Layer 5 of a small transformer language model trained on English Wikipedia (11 layers, counted from 0, width 64).
A neuron adds its activation times its output weights to the MLP's output. To switch it off is to set its activation to zero at one token and run the rest of the model.

Output weights of the MLP neurons that the questions are about. A number n stands for (n - 500) times 0.0014.
n40: 503 515 764 385 610 660 732 240 603 212 577 694 294 601 617 328 383 515 504 353 714 445 646 591 561 408 433 374 772 295 556 461 337 571 400 409 504 758 458 774 481 412 707 672 402 404 409 291 536 418 437 593 443 381 379 463 737 615 532 684 461 391 397 403
n69: 322 497 628 419 537 508 702 387 407 565 731 408 577 414 678 419 419 360 325 519 483 517 338 378 435 511 650 389 507 711 600 683 400 495 476 512 580 469 527 444 636 282 561 533 122 274 395 303 648 565 614 419 324 585 370 636 330 289 625 411 484 601 400 72
n90: 317 551 432 377 494 678 392 198 361 518 643 338 473 686 453 511 279 487 204 667 400 444 599 608 423 303 470 553 620 370 427 296 529 527 671 393 575 294 336 524 529 541 498 765 386 422 654 789 576 529 536 663 486 370 688 472 423 164 357 577 391 323 453 282
n102: 517 405 470 469 535 609 684 491 201 599 473 478 578 462 490 610 480 272 647 660 413 639 551 467 376 326 539 274 546 657 341 404 500 483 433 491 538 533 590 487 470 674 297 456 642 471 533 734 765 486 484 505 495 442 610 456 441 533 449 541 442 333 606 209
n105: 698 232 443 334 395 552 522 484 445 402 562 438 543 665 529 563 467 537 561 423 546 654 426 466 584 707 374 504 466 487 365 736 697 579 453 405 410 391 655 496 794 366 387 598 521 552 474 609 441 725 544 477 240 599 573 531 541 585 230 426 763 549 445 729
n158: 395 256 480 713 481 370 771 744 415 706 807 725 521 470 691 342 682 772 494 532 333 315 369 573 351 473 609 582 401 645 576 327 623 566 399 542 439 515 772 615 524 363 463 316 673 458 579 683 446 273 253 425 500 605 431 323 473 681 464 344 202 561 296 411
n181: 348 372 427 554 579 337 624 298 424 483 589 655 453 484 403 536 839 515 460 488 673 650 770 810 220 407 604 703 474 420 390 604 579 289 256 549 512 418 715 505 329 261 507 474 426 549 475 397 543 376 455 668 608 191 440 584 676 312 608 552 703 466 481 413
n200: 453 392 525 558 725 617 362 484 446 421 577 372 558 469 593 545 571 359 532 569 379 764 730 462 752 486 567 568 395 350 634 472 484 561 541 451 549 440 542 644 576 446 796 423 574 353 443 151 354 551 460 442 414 665 441 423 447 485 611 399 530 519 437 453
n207: 291 586 648 491 655 382 453 491 525 540 608 245 455 471 428 647 346 549 722 383 624 608 452 550 592 454 351 663 697 594 361 537 403 708 495 537 782 418 598 381 456 592 918 374 447 475 524 149 402 522 559 630 558 606 423 501 682 451 593 470 591 569 599 558
n220: 720 524 300 608 398 518 563 683 649 269 528 301 620 778 397 325 649 373 447 448 552 469 380 562 534 348 489 334 816 448 292 456 792 381 424 235 309 848 528 612 527 381 252 492 434 482 372 576 415 396 282 443 479 358 695 326 442 359 761 360 393 429 410 264
n223: 742 627 406 473 599 388 490 526 531 502 536 605 632 693 453 442 623 488 435 772 611 478 363 666 531 475 483 490 258 549 585 481 286 567 371 747 559 532 391 423 594 391 405 709 355 612 402 221 413 770 435 466 454 375 300 340 178 554 646 593 652 682 673 565
n228: 454 435 492 636 879 588 490 460 480 447 555 732 485 320 452 354 620 557 869 652 459 689 436 456 594 566 418 533 411 542 453 539 632 452 386 549 555 423 541 440 453 615 513 478 515 685 518 441 501 309 723 603 379 588 518 441 476 350 744 205 425 468 302 460
n230: 537 629 393 454 347 475 753 517 387 613 594 616 446 481 411 507 433 424 699 450 361 678 472 328 702 508 602 461 616 578 514 425 352 349 485 473 418 378 387 414 458 570 464 469 393 407 446 986 369 634 591 677 502 458 471 513 597 587 498 533 618 523 539 508
n232: 553 466 438 499 534 451 792 653 283 623 586 554 469 511 429 224 457 479 494 571 605 640 591 378 524 506 618 676 289 459 492 564 283 467 478 753 663 557 658 490 443 456 752 216 353 479 550 420 464 460 332 439 551 669 381 643 424 412 638 401 335 324 503 471
n233: 319 394 500 636 528 636 513 193 615 532 491 731 206 520 426 448 456 687 606 484 522 347 414 802 488 683 523 467 593 757 336 581 597 411 347 479 427 206 472 301 289 382 392 525 609 538 403 396 663 744 633 493 533 396 455 449 249 361 629 565 832 646 272 475
n251: 494 162 649 536 497 503 454 326 429 456 334 436 348 638 668 426 643 490 556 91 475 474 435 575 304 364 470 602 509 561 257 564 391 744 456 610 384 143 503 625 412 524 331 261 626 439 458 100 547 588 446 343 531 138 500 382 430 242 511 464 219 376 621 355

Each question names a token from some text and the token that comes next. It shows the activations a of the neurons there, in the order above. A number n stands for (n - 500) times 0.021.

Then comes g, the gradient of the next token's log-probability with respect to the MLP's output, scaled to length 1. A neuron's effect is roughly proportional to its activation times (output weights . g). A number n stands for (n - 500) times 0.0011.

" to", then " Prince"
a: 501 503 485 499 510 498 500 505 499 498 496 500 497 522 502 500
g: 837 560 565 494 699 523 562 664 304 444 470 633 506 536 394 656 508 548 395 483 204 619 406 514 581 591 374 563 548 462 427 668 379 484 506 333 476 429 581 538 474 544 464 498 456 594 236 425 503 559 338 537 593 562 558 516 493 473 256 301 521 292 534 543
Switching off which neuron hurts the next token most? n105

":", then " His"
a: 500 607 485 497 501 621 501 508 495 499 504 496 449 519 499 491
g: 389 428 504 507 478 559 481 604 501 501 439 616 579 329 463 438 675 579 446 630 508 655 546 708 311 640 382 385 579 359 408 648 510 496 441 469 534 531 632 366 360 655 502 461 521 432 649 533 490 316 344 480 399 631 620 524 466 526 613 27 457 391 467 521
Which two neurons, each switched off alone, lower its probability most, in order? n158, n230

" given", then " a"
a: 577 497 495 497 505 499 446 498 502 503 493 478 446 508 482 500
g: 605 528 675 499 503 564 523 544 541 458 402 378 594 552 493 202 725 453 440 578 323 271 518 703 570 275 603 415 642 657 487 419 459 384 540 365 465 499 489 519 443 645 475 488 446 551 788 487 476 543 684 601 658 701 414 547 343 494 411 403 448 550 373 536
Switching off which neuron hurts the next token most? n181

"per", then " became"
a: 498 489 475 512 512 491 500 597 503 500 344 499 466 497 329 474
g: 575 600 641 363 521 491 216 319 733 466 336 658 600 721 688 526 748 546 417 482 311 469 665 653 472 492 542 569 552 678 476 435 465 443 446 564 507 534 574 635 509 467 580 552 639 495 638 672 512 448 437 496 388 419 398 392 433 531 664 509 417 639 397 643
Which neuron, switched off, raises the next token's probability most? n223

".", then " This"
a: 511 497 533 504 490 490 503 437 494 503 486 490 520 414 504 482
g: 524 409 395 439 584 616 684 501 511 562 418 583 638 469 480 486 480 583 587 655 574 629 369 560 345 433 650 530 246 518 387 564 728 590 267 558 430 692 406 788 362 449 510 565 412 583 424 651 596 572 238 365 452 352 473 518 638 563 439 419 538 563 574 441
Which neuron, switched off, raises the next token's probability most? n232

" consum", then "er"
a: 499 506 499 486 483 500 494 505 496 501 513 382 501 516 490 520
g: 362 550 494 406 527 470 413 656 555 515 476 438 541 611 411 638 434 553 415 602 694 439 664 482 396 735 398 436 388 570 507 456 299 299 666 455 434 662 658 772 553 442 539 473 310 499 399 571 467 273 588 495 296 664 687 514 604 456 516 580 581 507 368 617
Which neuron, switched off, raises the next token's probability most? n251

" in", then " the"
a: 500 500 450 567 504 496 490 494 503 506 494 502 509 489 498 499
g: 329 550 542 665 372 543 378 417 668 386 373 498 481 612 266 400 459 504 530 496 448 230 375 682 508 440 681 473 431 575 504 614 529 511 506 296 388 521 640 311 562 555 383 697 462 548 419 575 681 490 755 554 398 418 606 495 614 453 417 473 540 284 407 414
Which neuron, switched off, raises the next token's probability most? n90

" work", then " on"
a: 497 495 500 485 510 500 488 505 514 500 500 473 508 508 466 539
g: 526 447 470 615 603 531 516 359 445 335 499 341 395 674 252 507 313 572 593 687 502 467 609 334 469 483 532 416 545 430 653 546 389 557 387 361 394 683 406 489 488 514 474 411 399 350 456 531 357 618 467 461 609 629 478 478 555 539 596 522 672 888 285 507
Which neuron, switched off, raises the next token's probability most? n251

" contribut", then "or"
a: 528 498 502 499 504 501 600 503 503 501 507 465 500 512 469 518
g: 559 549 336 419 468 455 594 693 400 477 586 561 595 191 447 767 539 454 493 506 607 280 407 476 404 319 295 474 393 564 421 480 488 576 470 448 584 610 427 543 574 438 463 607 424 505 293 485 464 429 420 368 511 476 577 501 410 608 527 917 478 467 385 427
Switching off which neuron hurts the next token most? n228

" in", then " following"
a: 499 488 459 545 505 493 509 500 502 508 487 498 525 561 498 500
g: 645 497 356 628 477 564 533 503 551 519 571 170 438 457 492 893 691 391 322 510 456 493 547 661 423 695 509 552 477 548 523 661 582 579 287 674 570 371 365 459 429 424 465 448 501 437 429 468 615 522 284 576 390 654 594 428 508 520 450 588 494 495 379 551
Which neuron, switched off, raises the next token's probability most? n232

"In", then " 2006"
a: 489 445 522 500 499 497 506 497 501 501 496 498 500 509 494 496
g: 541 657 542 510 322 432 418 608 370 445 544 491 703 323 761 285 461 538 502 601 615 466 671 601 377 418 314 495 397 631 399 363 447 309 441 526 599 489 575 687 517 592 519 484 537 469 567 501 492 542 502 673 343 581 440 537 570 371 611 536 699 730 690 387
Which neuron, switched off, raises the next token's probability most? n69

"\n", then "In"
a: 456 497 525 500 497 499 502 493 492 500 496 497 492 429 499 497
g: 335 376 450 489 378 435 607 542 502 603 537 350 682 466 513 476 723 540 626 568 463 729 680 482 538 516 453 517 471 610 284 481 554 404 439 593 456 525 647 645 551 599 533 484 610 478 616 568 436 372 559 250 399 481 432 506 481 373 442 307 429 864 403 692
Switching off which neuron hurts the next token most? n40

" the", then " company"
a: 498 500 389 503 512 498 516 475 499 495 497 499 500 495 508 502
g: 440 444 445 475 626 520 547 694 457 589 499 581 586 550 692 653 555 544 513 413 490 466 691 428 528 395 602 486 582 623 518 495 657 424 663 587 730 587 543 706 526 243 602 363 711 583 692 480 581 443 325 530 448 543 439 465 339 411 538 600 341 719 542 720
Switching off which neuron hurts the next token most? n90

" English", then " Language"
a: 497 490 496 497 483 496 501 536 492 500 435 500 435 500 551 479
g: 595 531 629 350 505 581 381 696 505 551 563 568 619 309 358 341 275 630 496 357 551 635 337 488 540 282 556 432 411 482 574 551 463 573 614 519 644 701 573 642 647 584 378 616 363 360 525 426 461 499 513 344 528 378 307 487 594 381 300 516 716 509 493 571
Which neuron, switched off, raises the next token's probability most? n233

" should", then " look"
a: 495 503 501 493 509 500 431 508 502 511 500 185 531 500 503 501
g: 671 448 526 556 505 455 592 432 468 443 490 429 451 487 662 424 617 333 484 454 512 475 520 658 743 558 381 501 526 453 180 486 580 527 568 475 316 554 459 554 445 416 427 611 548 450 787 452 437 452 371 754 367 659 419 413 422 744 488 580 701 687 469 372
Switching off which neuron hurts the next token most? n228

" France", then " stars"
a: 507 540 504 499 513 500 500 579 734 484 478 499 188 498 390 466
g: 629 450 425 593 591 540 601 432 414 575 384 512 574 616 511 600 619 514 482 593 641 540 468 363 396 582 415 399 575 477 474 378 775 677 750 457 380 551 518 332 673 549 462 486 624 629 457 350 665 371 335 591 457 552 326 479 472 532 463 835 452 676 408 390
Switching off which neuron hurts the next token most? n230

" 41", then " edition"
a: 499 499 496 497 496 500 501 485 497 491 491 504 383 425 389 510
g: 396 443 412 461 331 520 600 529 563 355 407 334 520 500 355 510 378 563 521 360 675 410 737 296 316 509 428 542 423 497 431 628 509 699 498 469 490 400 756 547 493 445 532 595 739 514 648 388 515 510 529 630 385 664 392 455 348 439 684 420 767 454 446 491
Switching off which neuron hurts the next token most? n230

" the", then " calendar"
a: 488 504 511 502 491 497 508 473 498 460 499 501 497 503 497 501
g: 421 314 620 597 236 482 737 407 351 610 549 426 376 375 580 565 547 495 475 477 455 527 830 344 472 518 458 504 322 479 543 559 626 691 510 538 519 550 615 629 420 396 519 506 658 381 724 486 496 581 463 354 469 271 384 465 558 378 333 462 591 427 422 569
Switching off which neuron hurts the next token most? n220

" special", then "ist"
a: 560 498 499 491 504 500 503 495 503 501 502 497 435 520 584 492
g: 587 677 669 569 554 585 490 605 512 295 671 623 425 402 705 601 543 511 571 567 529 680 617 648 520 538 624 544 397 384 493 540 510 571 705 197 563 664 398 592 459 454 626 517 442 515 711 573 521 527 549 388 625 485 676 366 567 421 334 644 668 376 587 525
Switching off which neuron hurts the next token most? n40

",", then " he"
a: 502 486 512 539 443 531 520 392 491 502 489 492 520 527 502 498
g: 501 618 708 512 471 571 553 554 472 444 597 509 615 393 515 329 536 480 442 593 310 503 400 462 355 562 587 360 655 528 312 602 401 590 417 452 816 478 589 450 432 650 671 413 366 321 819 561 500 422 585 456 403 575 606 518 364 627 559 453 250 551 503 538
Switching off which neuron hurts the next token most? n105

" were", then " address"
a: 500 489 507 492 502 498 369 485 501 499 495 473 552 512 495 504
g: 431 362 711 622 409 565 586 598 509 686 552 421 611 356 458 580 616 455 575 435 514 616 561 248 422 645 544 616 619 565 286 390 622 522 520 477 589 451 430 630 497 435 513 383 334 476 590 489 377 651 466 520 601 470 442 417 598 461 475 611 742 666 166 365
Switching off which neuron hurts the next token most? n230

" the", then " group"
a: 499 504 498 514 509 496 507 482 496 490 495 500 503 495 504 500
g: 486 551 628 575 701 322 648 640 646 588 491 456 521 581 704 588 597 534 644 529 335 472 641 514 416 543 491 576 238 489 677 539 472 445 695 403 581 593 503 519 317 437 646 334 458 613 685 654 656 573 354 603 433 475 518 455 426 358 570 561 509 557 723 650
Switching off which neuron hurts the next token most? n220

" for", then " Rel"
a: 526 517 515 495 509 497 506 501 502 506 489 497 495 512 502 500
g: 635 479 477 553 373 547 411 606 438 606 674 701 747 220 522 548 567 405 478 543 520 406 457 485 635 470 258 357 525 497 415 421 587 592 776 573 425 504 533 650 538 374 546 414 588 300 649 412 437 496 638 251 574 405 445 561 510 483 260 469 533 493 468 535
Which neuron, switched off, raises the next token's probability most? n40

" Har", then "per"
a: 503 512 600 494 484 486 500 779 509 500 247 500 476 504 504 506
g: 500 574 665 524 570 463 410 628 450 550 577 585 479 524 639 705 521 557 569 481 317 343 362 300 353 356 567 545 740 357 244 553 636 544 386 524 609 615 582 185 606 436 446 461 475 459 601 490 432 618 491 687 490 438 426 454 632 402 553 346 487 416 334 400
Switching off which neuron hurts the next token most? n223

" the", then " \""
a: 501 500 493 531 498 493 509 493 494 500 499 498 504 496 516 502
g: 297 416 328 563 384 390 688 446 455 624 310 399 673 415 464 605 549 463 429 492 402 565 712 609 478 543 431 558 545 394 486 658 474 307 492 466 599 587 445 424 652 583 381 352 430 423 537 533 561 641 339 610 431 561 515 490 621 520 275 355 587 384 250 269
Switching off which neuron hurts the next token most? n102

" 18", then "95"
a: 502 613 557 506 415 502 501 492 499 501 496 499 480 439 499 501
g: 567 451 456 464 462 430 469 539 502 621 489 379 522 450 462 455 448 475 430 550 515 373 518 472 569 663 434 525 706 428 298 461 298 259 722 486 541 733 786 653 517 393 526 591 677 606 558 404 479 761 328 607 435 536 420 504 336 313 459 340 490 632 478 555
Which neuron, switched off, raises the next token's probability most? n105

" until", then " his"
a: 511 525 586 502 512 498 508 496 499 502 484 492 494 569 503 499
g: 523 407 520 596 587 699 526 486 547 494 415 500 489 519 348 510 659 525 464 572 427 397 392 591 418 666 536 455 801 516 407 517 479 525 590 337 389 614 488 575 322 521 655 545 442 666 693 577 773 381 540 433 522 695 506 433 578 506 505 142 420 371 600 631
Switching off which neuron hurts the next token most? n223

".", then " Har"
a: 508 534 500 503 502 491 505 492 497 501 488 488 517 486 499 479
g: 352 576 362 517 489 550 522 248 429 455 461 468 302 730 373 510 491 522 529 310 313 420 523 508 498 443 487 575 896 565 508 425 380 392 579 536 485 511 306 619 646 417 498 665 419 654 514 392 574 487 323 480 531 545 484 493 564 327 594 619 468 644 447 316
Switching off which neuron hurts the next token most? n69

" advantage", then " of"
a: 495 475 499 497 515 499 522 497 499 504 499 470 447 523 492 501
g: 612 507 604 516 588 414 540 518 427 453 554 375 591 709 485 394 369 465 461 542 344 539 359 442 490 416 565 531 437 454 552 559 472 405 424 355 412 904 648 684 610 582 341 481 463 546 617 665 415 507 397 378 308 747 591 457 577 641 353 429 427 295 538 586
Which neuron, switched off, raises the next token's probability most? n181

"s", then " that"
a: 511 658 503 497 512 491 505 573 500 500 500 508 485 498 503 502
g: 226 327 334 562 335 479 554 546 576 558 382 488 570 514 538 626 495 570 428 505 624 551 475 371 373 480 550 470 575 597 529 715 476 381 267 472 664 623 354 529 725 576 439 328 242 526 665 551 510 290 555 373 454 472 402 425 372 501 602 606 585 450 351 388
Switching off which neuron hurts the next token most? n69

" switch", then "ed"
a: 490 501 500 493 509 500 524 498 498 500 501 333 438 509 467 518
g: 481 397 558 429 392 610 459 587 493 729 448 538 602 468 601 703 504 549 635 535 619 333 243 585 614 614 421 566 571 542 526 406 527 560 555 388 689 259 490 345 540 593 519 467 539 256 367 401 588 494 280 479 530 524 566 420 369 410 570 794 394 343 540 431
Switching off which neuron hurts the next token most? n228

"uri", then "ch"
a: 497 496 492 569 504 499 500 527 572 494 493 500 502 500 313 520
g: 414 462 340 457 711 423 589 512 432 506 354 556 677 464 514 578 433 503 466 616 454 463 396 441 580 134 547 431 430 333 397 472 359 311 380 413 642 598 279 607 485 541 450 489 680 510 572 584 492 459 611 488 365 708 260 528 557 440 570 443 334 665 437 606
Switching off which neuron hurts the next token most? n233

"\"", then " is"
a: 499 496 499 506 510 500 502 499 671 500 503 498 490 497 485 467
g: 596 394 793 502 640 449 419 434 502 484 410 688 510 534 534 661 637 498 273 411 488 385 436 566 343 415 611 427 600 638 513 422 775 557 770 672 508 468 519 512 540 574 454 530 493 635 626 429 535 496 437 428 374 353 501 621 548 442 715 656 446 305 405 407
Which neuron, switched off, raises the next token's probability most? n207

" the", then " winter"
a: 500 502 491 555 510 495 511 475 494 500 498 502 514 500 505 500
g: 393 561 380 497 324 473 539 349 494 351 532 458 542 747 647 489 428 453 361 544 402 564 426 363 489 472 549 516 279 435 331 474 477 671 480 716 344 531 624 711 351 652 425 434 784 444 549 635 355 277 651 413 566 484 408 512 527 602 561 476 537 388 592 570
Switching off which neuron hurts the next token most? n102

" a", then " master"
a: 498 497 480 535 500 494 507 426 498 506 500 502 500 503 499 511
g: 440 466 601 435 804 600 538 662 415 346 637 754 666 438 656 686 663 435 483 371 441 475 532 561 635 546 549 510 616 522 530 603 543 413 588 524 533 561 525 660 526 458 673 483 352 508 636 593 583 638 621 490 618 702 439 469 591 696 407 486 391 717 463 650
Switching off which neuron hurts the next token most? n90

" special", then " form"
a: 505 500 500 489 497 500 495 499 495 500 505 495 475 519 467 516
g: 410 442 485 492 443 421 576 591 489 472 731 343 283 635 613 616 591 590 530 609 357 622 547 320 407 259 542 531 472 442 581 649 598 533 570 658 331 688 410 835 452 609 384 360 528 462 466 602 532 615 357 383 455 539 365 480 639 516 691 487 484 477 446 447
Switching off which neuron hurts the next token most? n233

" Tour", then " de"
a: 498 487 482 504 506 500 500 590 540 492 477 502 255 506 323 528
g: 404 482 470 385 343 495 571 686 674 636 607 527 534 478 347 357 635 424 437 520 340 512 443 466 386 640 536 436 645 459 676 558 323 457 398 621 483 467 500 469 698 569 469 597 411 415 482 512 403 578 565 506 526 204 466 512 467 691 513 183 286 480 401 290
Switching off which neuron hurts the next token most? n233

"fo", then "ll"
a: 500 504 500 608 500 490 524 530 550 488 501 491 546 502 482 504
g: 478 460 357 472 471 571 602 437 454 595 560 460 418 433 594 348 498 478 505 577 667 485 584 476 489 518 429 466 507 565 410 400 369 376 457 613 542 467 462 640 670 359 483 673 467 485 793 495 569 411 794 567 629 401 576 506 634 325 735 422 553 540 632 115
Switching off which neuron hurts the next token most? n102

" the", then " majority"
a: 500 502 420 503 503 494 506 496 499 500 494 503 504 500 526 500
g: 576 542 546 506 588 452 530 328 534 710 426 583 556 556 602 482 549 468 695 661 472 490 411 441 606 381 787 391 490 608 826 542 469 453 469 529 356 544 550 433 322 569 637 264 445 292 546 483 603 417 461 580 503 404 521 510 573 364 568 428 386 483 807 607
Which neuron, switched off, raises the next token's probability most? n233

"sis", then " eventually"
a: 498 486 496 488 502 495 498 527 567 493 510 478 449 510 29 436
g: 622 329 631 350 567 553 606 365 515 516 497 357 525 733 615 789 603 484 414 405 411 423 541 506 404 665 582 423 514 542 629 483 493 741 616 437 429 405 489 656 526 413 583 558 736 477 599 435 580 421 511 343 370 555 245 522 516 539 708 670 423 542 527 623
Which neuron, switched off, raises the next token's probability most? n251